Layer 2 of a small transformer language model trained on English Wikipedia (13 layers, counted from 0, width 64). Numbers have three digits each and are written without spaces.
A neuron's activation on a vector x is GELU(gate . x) times (in . x), where the dot is the dot product.
The model reads these tokens: "6" "," " " "1" "9" "9" "3" "," " " "1" "9" "9" "4" "," " " "1" "9" "9" "6" "," " " "1" "9" "9" "8" "," " " "2" "0" "0" "0" ","

The vector x that enters this layer's MLP at each token. A number n stands for (n - 500) times 0.0097.
0 "6": 604452563531398416600456523429708376611197665542474335279781544301322352555530661414583666487417464461547791616537438504668506569497721588627461439503377545186746553647382357500470400605440590
1 ",": 409505593462533528730581755314607484634201330614468511389622656283525422590623534402269690507615568683668609737486375609702612404687624260354514451369460505396608485402433543703482456505380615
2 " ": 431516523625504713759566710391695407530634370483656616500705693580531437661514674540291434705461517602629645497507448644377565490606650323496513653519360584304514417700510558772503575480339616
3 "1": 645428412592356713604391563444572391632292471544561469313450746339360579586448649328491763511314423368590515522557480725511465348483663456617571434597370468217810557611420492589393545536327454
4 "9": 507435410550384486572396555388656414752157638505474390303562613338373571582462609443527641533409473497589689550673515754699394408526538688595491559555409459161822372655401477503389487695501429
5 "9": 527419412561386477573411546382690442717110632497466374291591595334365560581474607442529606540405495509588709527670517725673402402513557689607501542530388435161817364640423473530364483666505409
6 "3": 643388411486437646552447576494675445614025581552545347382625622401372487561532739348482608479389492470590723445589551561480442498483602531599622472508355421150752393610485391705213500600463543
7 ",": 430485550504597574804522742236637509648213372594437467466682621301477415608672534415340786478607593685663606683515427581628589323648669301465558523458439417421626485429489510674451407550377586
8 " ": 452519561652522696746574676386723398478599381505658593452734646556499419662508688520302373695469561598613650491499449647393590493596665317522497649526364529272520390711509491757477576469320638
9 "1": 658382421617367700588430540445607389589258495537541474348504724375360600578496601321473776538308435386605556485580493687445481303495680489616557430580331437241804516577443487629374525489309421
10 "9": 493413411562375486575416557380671421743148650506461398318570612349378578581493588436516646541414465507600709541678513749689412390536539703583490565542394451174822364635403474520389478669489415
11 "9": 515415403545392477583391551379687448734138627487463378305567623336368565575488606435529632551397486514593705513671522713665387391527556687606508563554383467173830375650423489532395488667517401
12 "4": 604427367455442527529501597445744410724117633512504365301621648403396390522516668392486602510357522488553775443548543596454458455452624573588610470439344434247843456561487434646283502633437515
13 ",": 424473537503613582806505738226642520653231385587425451477691632311477433607690523424351810468604587675662610679522440574617596323646677322474553535487432401433622492431499508662463386558370588
14 " ": 454518566646532704757571672383726403476604381502649590440731643552503429661493683515308387697466557595613647491504454640383588490595672323529490664527359534283527383699510486757489563471315653
15 "1": 662374418611375700587432530444616394573264497531541472336499727370360611571503601325471776544307430377601559483582496675440484304498687492614549440578325444252807523569448484632389508495305418
16 "9": 489406410564374488570423553378675425735151654505461397311566613348379585578507583438511644543418461502600711546678512749689418387539539710580484569537392455179823367629402473522396469671484412
17 "9": 513414401543394479581388549377690452735145625481462374298557631336368570574493605434530635555397485509592703509669524708661383391531557691607507570562382475181833381649424493530404486669518399
18 "6": 636426471529397469604418578395727341709136684500502402278697604378329421550616593427534694606369484511598738614611521492571455523578706622671566393456356523283778510672423414566353452574496522
19 ",": 421470528502623587805487738224641524657243392585418441489696636315480440610702518429361829464603584672657617673525446571607599320644682333480549534508431386431621492438502512650471377565368588
20 " ": 454520566644538704760563673385723406477602378505649591437730640550504430663496682508311397701464561603609646491504457635378588488597672331537491663528358530275534377695510484755495560475313661
21 "1": 671376414599382701579426532451614397582275489524539473345504739378368621566505603324471784550297434377603551477585499666426476307497688498613549440587323458251807521570451494635403508499306419
22 "9": 493410410559380492570420553377674426741158651501461397310569623349385592575501586438511653541414460499597703542678513746686410397535542712586483574546392463176826370630404473519407462680482414
23 "9": 514416402544395483579389547376690453735148625478463375294557633339371574574491605433531641555396484507591700508669525706658379395530559693610506575566382476183836385648425492527407479672515401
24 "8": 574393481582390575577421595348667474687197624532494368301554716377423472630502587360522657480368502450643743585669553645622469527618605688683624417482356456230820369635412423546423508544510408
25 ",": 422471528503628586805474738223642529654244396585417429493702628311482443613708516437369829458604584668654627673527448566601607323636685337484545528519433370434617492442502512642472374570364590
26 " ": 457523571644543704762556671386722408479595377508646587430730633547506431667493679501316402705463565608606649489506459629370591487599674338548488663528359522274541372692510483753500555478311668
27 "2": 710423381580474582661307462567649356513105538529539460479625708456347611532649649314487774617328447451561592522611474550487440431575626551511535487453363415278771416617445362731300383608399511
28 "0": 664426395655414504625528621520687374490373441537570539424468751284389467456533596316542696456489489581506606426648537587586467253306682360688624529599367593091731556576383387681232449558553425
29 "0": 653437410624416499652485584554685354557337442514569494377484783295426468469510581301597734477433474612529653417665572578571438308332700431713619598714361575206755564558421373650248466575563436
30 "0": 639429422628408497651505577565691344571313450520566487375513781307449476469529561295598734480423464624545684428675576581570458324339703466703611611722351556236753553530429355655241463563546437
31 ",": 414473525493627594831453729222641536640261397574418423486692635301480430616697515439387843456604580666658627666528457562592590317631696337481544546552434390459617494434502526639480383576378587

Each question shows the input weights of one neuron of the MLP. A number n stands for (n - 500) times 0.00064.

n103 gate: 533639507598591566738555474464417500427522360336547424320445454514464514231401327528581741423225329402328559633452493513486237546490458600482429678307532711660401378662669582563658467542592482
n103 in: 445610446578605507818446453532520489478531391393533675358650476383362548446397400531585672425318390500486395508568523493411349531353558642587366539355455698652571251580637756701653329534634535
Its three highest activations, in order, are on tokens 6 "3", 1 ",", 12 "4"

n136 gate: 386527424667504525519377449643410538584286649374549673239664441590686548278422519460357611254514329640456605586558408325468590664389282496552526500564320414413241583500540732511571641310389478
n136 in: 504695521341395560565729493497298536567762446547553533491548466645306381423590510399466453494543497443500445555629458650613518463362408497585466564580566726570638460352639412451588693685559381
It fires most on token 27 "2"

n25 gate: 581302242323510400655377259490388673455454666410567556644490388488461477257692659472497471589443559428563733383527531524503519478559462445603490533513480461610672588631599631506481288513500574
n25 in: 525420351497511465538520567537334630638475548533581365471480508662467364342706471484579597604413511327579649659491558660460508489610527578427417633568520598536600516473580410642548517700406472
Its two highest activations, in order, are on tokens 27 "2", 12 "4"

n115 gate: 496363577434372490477429260764678298543354772323588504517511615497478413586564593649379471382398309452408581524541819575377482550507390507630363680599526357492481444423743583525533719525457424
n115 in: 411576610388457572493420567826647558511336625479610623426402570476525323464547748483337535556466347417507455609672648743617431573357528532465511583550539609500678366466769596674472736343426475
It fires most on token 6 "3"

n83 gate: 420515410693538378500393348635700435345437387652584654651542474572404274596619698449493349690659571455522182362638563535675712409400395396470301225357597614366530486525485477420507576591423548
n83 in: 334414528734356609614425746338693613465482715646308465590444381637467329515432477639328373371621350533729553672556483459493461525430593281431663467463408468570593532423414546457233493582464282
It fires most on token 8 " "

n138 gate: 413594347605504352456780464643430480418338391668457326569449405237301416587470370534395492685481526695654590517504365507471214301467436504339713473574338361627500459223511687316316555485447454
n138 in: 513635425530444500466764434652560492390371353566479326528470406330310332606423410432432442699447626563734632572523291569448361342500650408427562474582249508711320454369547679374265613594387401
Its three highest activations, in order, are on tokens 1 ",", 7 ",", 13 ","

n9 gate: 479680414347318472320439570589486325595593385471624450692458656614724478246589477540554413482532496407698525431644531417517546489493245195548420545478511540422534347521482381457622749305234309
n9 in: 530387358692533563703467507345591503497516608529353506537587432387380390523446487516411652542658506715401459457403577695491383344547621650490429450407569422348617563287561463516435513704687727
It fires most on token 2 " "

n101 gate: 800557561671593503527731455563427524656473481388385513494696581503599553395427473487429513552401342627519612359531400447618589645573445533612451322443437211482460618620432531403490290400229618
n101 in: 401481579592389494487429523450569429497550506668617488686372457551404730625576545613574395365500634319430454459548438667406491485356546693375339582351519551390471424563589594567275359475679391
It fires most on token 27 "2"

n177 gate: 542520486623563531420350406457569556473460606512556651568500483404594458436443673522561419461668488555415519424526415486441553362479428396574446601608463646439606615605620595485632393429502399
n177 in: 569444457539664548446449540511714605644381607478585574536427644460555445508440579369632579559623508653371644383404414544422479462616449423516593494478417398380497662516570640500530331390562426
Its two highest activations, in order, are on tokens 28 "0", 29 "0"

n93 gate: 500338385673526479508583438463454626623767581559670593591553606468456574519549492413656712583489426451453331520530503458354643781624673788319551699346593544449730500308700316424530447598518636
n93 in: 448475388681514561507460463493688262695750493479579551520633652368423507486450507387582812703575473376565459504608573398533669705460626570507493571372419622496707564362710522438745464524465618
It fires most on token 27 "2"

n139 gate: 520795544472426748345307559377373382571489483552441443411550603466413365582350518235452341466378560564480493508658645471622466514256700406542393440783546451707443486467462373575500557582655528
n139 in: 735605529554490484517431574534551445732614592404428375449568668522487510486463589585441229595565659510454461394438339528645503379267484620563698551591574460496401532529320632725470780510651573
It fires most on token 29 "0"

n75 gate: 528523406470510418557546353462457551537475498443474348533505544483532458331302331461488505488454486429478468423284540334622343559581444535600396586589462478468395577464404453515655579368475540
n75 in: 378491633500521385633604531509649708647497692414453626438442491511429414518235424517465438368460537403529335370414607386534523439588552491372509325470461461570506673694655515573429631550591524
Its two highest activations, in order, are on tokens 27 "2", 30 "0"

n204 gate: 653645206530511518418604594731565643339485571660651482379600241424552485565541646445309393511398385652610464619824550447394464562457544799522322470344421627619343504442541613654579615684541534
n204 in: 557545353514582494262593401595620431453365436674794344423672444409537500396448693470295620467575597544543533544684551494471383461458631554446483346257429559500421360591404612444601610668337594
It fires most on token 6 "3"

n62 gate: 586922490360507640385525645538228443411413615545597607529581456493593404450587539453639640476393493525554530542514507519640523510550645521393377577472483594320807390377368479314503542625531723
n62 in: 319776306620432647507681692578500462409279657426449487337458397458497574465362441487556477480657400586503306656343503567490726467669642581446446452339473400529407582516453637626666493397604567
It fires most on token 1 ","

n174 gate: 489606449510711688585443709405509453601602472506561431352507436497568646383432410341442416462557335424382332457329438274589459608397789607591442576609697667427417449516423493506451550516632396
n174 in: 446585405593647653590534491475428411494536511458550481637588662505464492388525400407336409563489447410546367585391624390587524522519598572545627585681494683479588654564514448563441477484662267
It fires most on token 29 "0"

n39 gate: 424415597524598577431445440335439503614483605410509613424626401629467510479548610702611318366626417483382338306497538369302500331378669377660612402334426471496330536510359580353550411359342347
n39 in: 593497617434332484571416517457497473427562370597448465676490539390445471473471537554276674567393447384436459636322592476777456659537433432552377477639356561455470509484465209490594670644767597
It fires most on token 12 "4"

n73 gate: 497628291397570457590435547421368417458485500375475448438607453275631598460309543433462479471398320567471523526531432430500283442489471458617687682621283543675543497575500429348500402521438408
n73 in: 141416435534274544583465577689385393392494413631618645546553533397448531409655516464365397416429313522629497611497485549598500512447488476295439469699380644513541616412449525521429635431554567
Its two highest activations, in order, are on tokens 30 "0", 29 "0"

n126 gate: 765771691563599430273493618272503275625401528449538419369575511440580696579216440379340547493447410496304581683594466514589658521287330609533363589485690456589637398441561572397482619518468540
n126 in: 574623718596503403355443729497531413591278565364442431386413519425591581547167360618474497385330366516487623614487528570512528373416589503549668695513552653669646440463577659525523553395590477
On which token does it fire most, and how strongly? 4 "9", at about 1

n74 gate: 715548557672631500512597678317738484458464856378515356616548617420469649569244662462539492527565824428701603522314515389552569508334657520547633400508559242370436336436504668330480379396640347
n74 in: 568393562530470662535496539250655357468432763448454327543558633421455787454149546632500407482518654401592525566338706560624609518274624567594648641435508365456454348367555601350403519228515507
It fires most on token 24 "8"

n46 gate: 579503479595720645431574332418535550549721494392605418586441595494506338568560512692630557491409538405500541302351526395491369639604559615425461451463582394429275471703536387467566494598402497
n46 in: 476404570405347427547556576546538450506433557518406485497689327471467648484580543488482440218656572558411565510503397715363515544306406521711449512589518450304627474410464635296394553500476539
Its two highest activations, in order, are on tokens 27 "2", 1 ","

n26 gate: 597337703486705466500478239468483588572511736620450593567631577579571496555609354555604507650641368356423597271474308613440435698589714465355599309399521519375482452319462563583532507340612313
n26 in: 633554534572604262566783541753459547678514423394391217490659458561419725420407370390237563542383385400479490423584410560533462552547455571451454536547560380605413366676691273580553576632479437
It fires most on token 28 "0"

n142 gate: 578447510686622399270369483549588554647333444585457550531691542484545598644486446548590474522779413457270541589668571549531724270503532581343536546361503496313437427440391463302510617506497549
n142 in: 374413589692510454320481391465579507629338476601417524401739590543443711607444503540416497606822630612466598542529560388542524583494500346450622353391513393275371528464550405367408552457519453
It fires most on token 5 "9"

n162 gate: 477421524463414504525613154644637391474537438293519433569350223355561480605370450492716343628559414372444638286307249458408551428512877378488391438463246731738375453664328513337512400508387553
n162 in: 638574482222573555374633740454401661496538482731571515432508496452409568570546371285276530522434598604645319658625543507461482526628174728625526558600691330646702541701710425548306516556564542
It fires most on token 28 "0"

n32 gate: 173342417670300405161818306513541460459543684534738674455610458508620491579453597513567381449596648470576367683186256572658758634640638363461406600448651683505325646521348366475418614374648368
n32 in: 105325606706374310241575505411370409311380618340865575490532715495583665345649425201413161459545659647414213716025426651725485459560596246225479500474437693809394334560189344520484500342515464
On which token does it fire most, and how strongly? 18 "6", at about 0.25

n237 gate: 740461434581307551552551540405480551484577358494492543489398549540386503373506452586621488520645427396448377391258525464536514468461589265371663381434473574313404676441445384658409488419442436
n237 in: 610429570482367523565663685451417578478681421507523553520518575493245469383557404264686517548721440405459379356507503448572453378480463407417634388356618761136415443390469349690586627568445445
Its two highest activations, in order, are on tokens 28 "0", 29 "0"

n155 gate: 466503455796672506531460424656651628686480796467611582425426396573484480642634265478539425651433525357545462310551429414364490442651526588559406470447619461538513656431623531336507456420328526
n155 in: 629492424540500685337601368350489278408406619375669379496255492704519250496595235408581407562690698464638496474456489779655470351500569348539465413385661440604648314485415520258480344646310558
It fires most on token 2 " "

n140 gate: 542475541410392394424559337503594575722463491488506485370385554468503530575312469557557533581435651574548595703475638551629418574553414625561295509491653300267544491541392405336616743548566555
n140 in: 461650404577251348454592460694589422614431565643558457419332412434459370556402693433393439517410562483500603725542675725743649624579343616479463618500607331347581629539470479366613560487608394
It fires most on token 4 "9"

n207 gate: 463504514452333669413447665615430530626459691547490468465628750542555511447617485586601308712582395388636706267568403438503642579345671332412616418519283524352519308359334470446210477335467555
n207 in: 776448493504423514289761725665493679430511586493378479332266461612421197332536392521536457507447587522496697520511479490449426450639263529409629688533442552508489707625354440493329448578522720
On which token does it fire most, and how strongly? 12 "4", at about 1.1

n86 gate: 401404293578677517435529405419503460616682424611582652685482690598455469313662511466623417287558507457521415508457523621507530708507354514612542688298338332504471534379507290589633525634414212
n86 in: 615459688516177469408757377586667658595557826597530555213537440364681588359407442547286492516429720623484492487384508417675539468663535565371296369598711641509446535655675576516330674429656637
It fires most on token 31 ","

n176 gate: 386462160432515288430420410481550508592313496403430572592576655425600626592356726624555201537399621542423442377554578234405439598443689418534548409651474357429462717640471814478500676522507448
n176 in: 323413141516543597763488308606448336333582474465343376577767350552612434704513480656428461469202485492538330359556533351463387523489716578683400508650535279603417534679538633477453476714408399
Its two highest activations, in order, are on tokens 1 ",", 7 ","

n71 gate: 545493549547540534504349339287548533538759789639309497422657532441614557515154372524630677433524408453419576641607459500352538451623406493646528718435295477390507583534753355619482474521556372
n71 in: 609526604519589401580394589281564633670729633610279411354568598475452566451427349543569762355446489485644493601841364545385496428662403471573613567328433613484530350588764519637754489507533423
It fires most on token 24 "8"

n85 gate: 355651337456459451549686433347403472583449407276639468516472603416570483628493548723513340625640734401586422379424446380532516244410608567319550497568348614564325415484358510490456462296576537
n85 in: 512443324465553316536439595683356572590409414552441433368625521460420507464780354299449703603493470362548530748514737513490631595664239392684672564528423451445667500420476583517437618408600625
It fires most on token 1 ","

n253 gate: 516456583460634517467629331565476588473716500300574621524489451638472739386602379615591645588285517391819469355548476352250490580500570468371660671525547535557533472311451526409511496560267247
n253 in: 750570492702426396518589582552521411417292463633371250537407389242560397425462345525631419568684384596183446396247480662557575504488563565690299298474370198486548446637487303618539588614811912
It fires most on token 2 " "

n28 gate: 487420363731591398524391566655526698365382840606371473225347659568656676767366488561600570573633305592288286552326381305348572584443542484504473392364528363517331439523631577654457560465453473
n28 in: 182345686703407531517410668633488393410359584699373643595525275585532428405672701562382729531527519261324407404496455582564488430489512273400476159309508605169602601377433641567540295539508492
It fires most on token 27 "2"

n121 gate: 415460583536460466633603560522435544370371564408263411574463416414628564511363387430535613419417391706371407422493615634554614744449597788479814619323478387447737631510584374542511653706401465
n121 in: 585655533369544467626625429418409497518429426345272461468323477301490466535440382394328577407536416634424438333573318525474673559523434635547617431452609260486655690552473437464727749613423362
It fires most on token 24 "8"

n68 gate: 462534521553531426433459539506538358290549459695503414347638575624400719538473494437509660458568491463650553550500486489483243581479429564350458463584506737523397740653395551476445268419461494
n68 in: 407364737669540494388487544655622554573484590468445513472557532604370578580586483545580781628690531526270443482584543524358573551728583591467587424474493397438537563716561446701419410452577296
It fires most on token 27 "2"

n113 gate: 628536417749516283242648516496365552425668592554569309367464392346515426572329376428656404435470619516607583722476397438533459481608462364438751512366406598620488481776592718683282552416677198
n113 in: 411389593289700513624416564607621630526373348514433625526748611625317612426721587537500480637596422604403490366405635407394454520533653646493274420701459519616664384425443475557483374594557676
On which token does it fire most, and how strongly? 3 "1", at about 0.051

n203 gate: 601629506513420506493549536538521396649402620213376308243468219546607598396625484500618428429623488519413703355546530541434534497373503399500353375410471369560490491524314598444465558528522403
n203 in: 407503582469353500431457595592390463542521532358310220426577297622617647419790314426521518509521439650450603414674580511571594494457459431497443402451503497349630491573381374533491568574455464
It fires most on token 5 "9"

n37 gate: 589491447457558418453475376439671410529479624488480523532559467442470413472363540553530344298477607393678476341600500520471424364494503298705362408423573652555364365584580626459352692456673341
n37 in: 462362508657401427526454565579640509458503412301563655676385503570410338503416546516483408544484462452417465540500364421585408360449514525629344517651506429404420467516771468624506578552433405
On which token does it fire most, and how strongly? 28 "0", at about 0.16

n250 gate: 492486500293617537613457301422342475598793387413618456503389451368444535370651442569438667572578389489431517419565251401636435366628507279458632447418521535384360704510573416648683518596292318
n250 in: 650539463529412410407642652653630649235325534535666401503500500466487516490518579569487538323453497480698678260480549572585512582429613542333274572559604489456622553444386710500320444405605567
On which token does it fire most, and how strongly? 1 ",", at about 0.12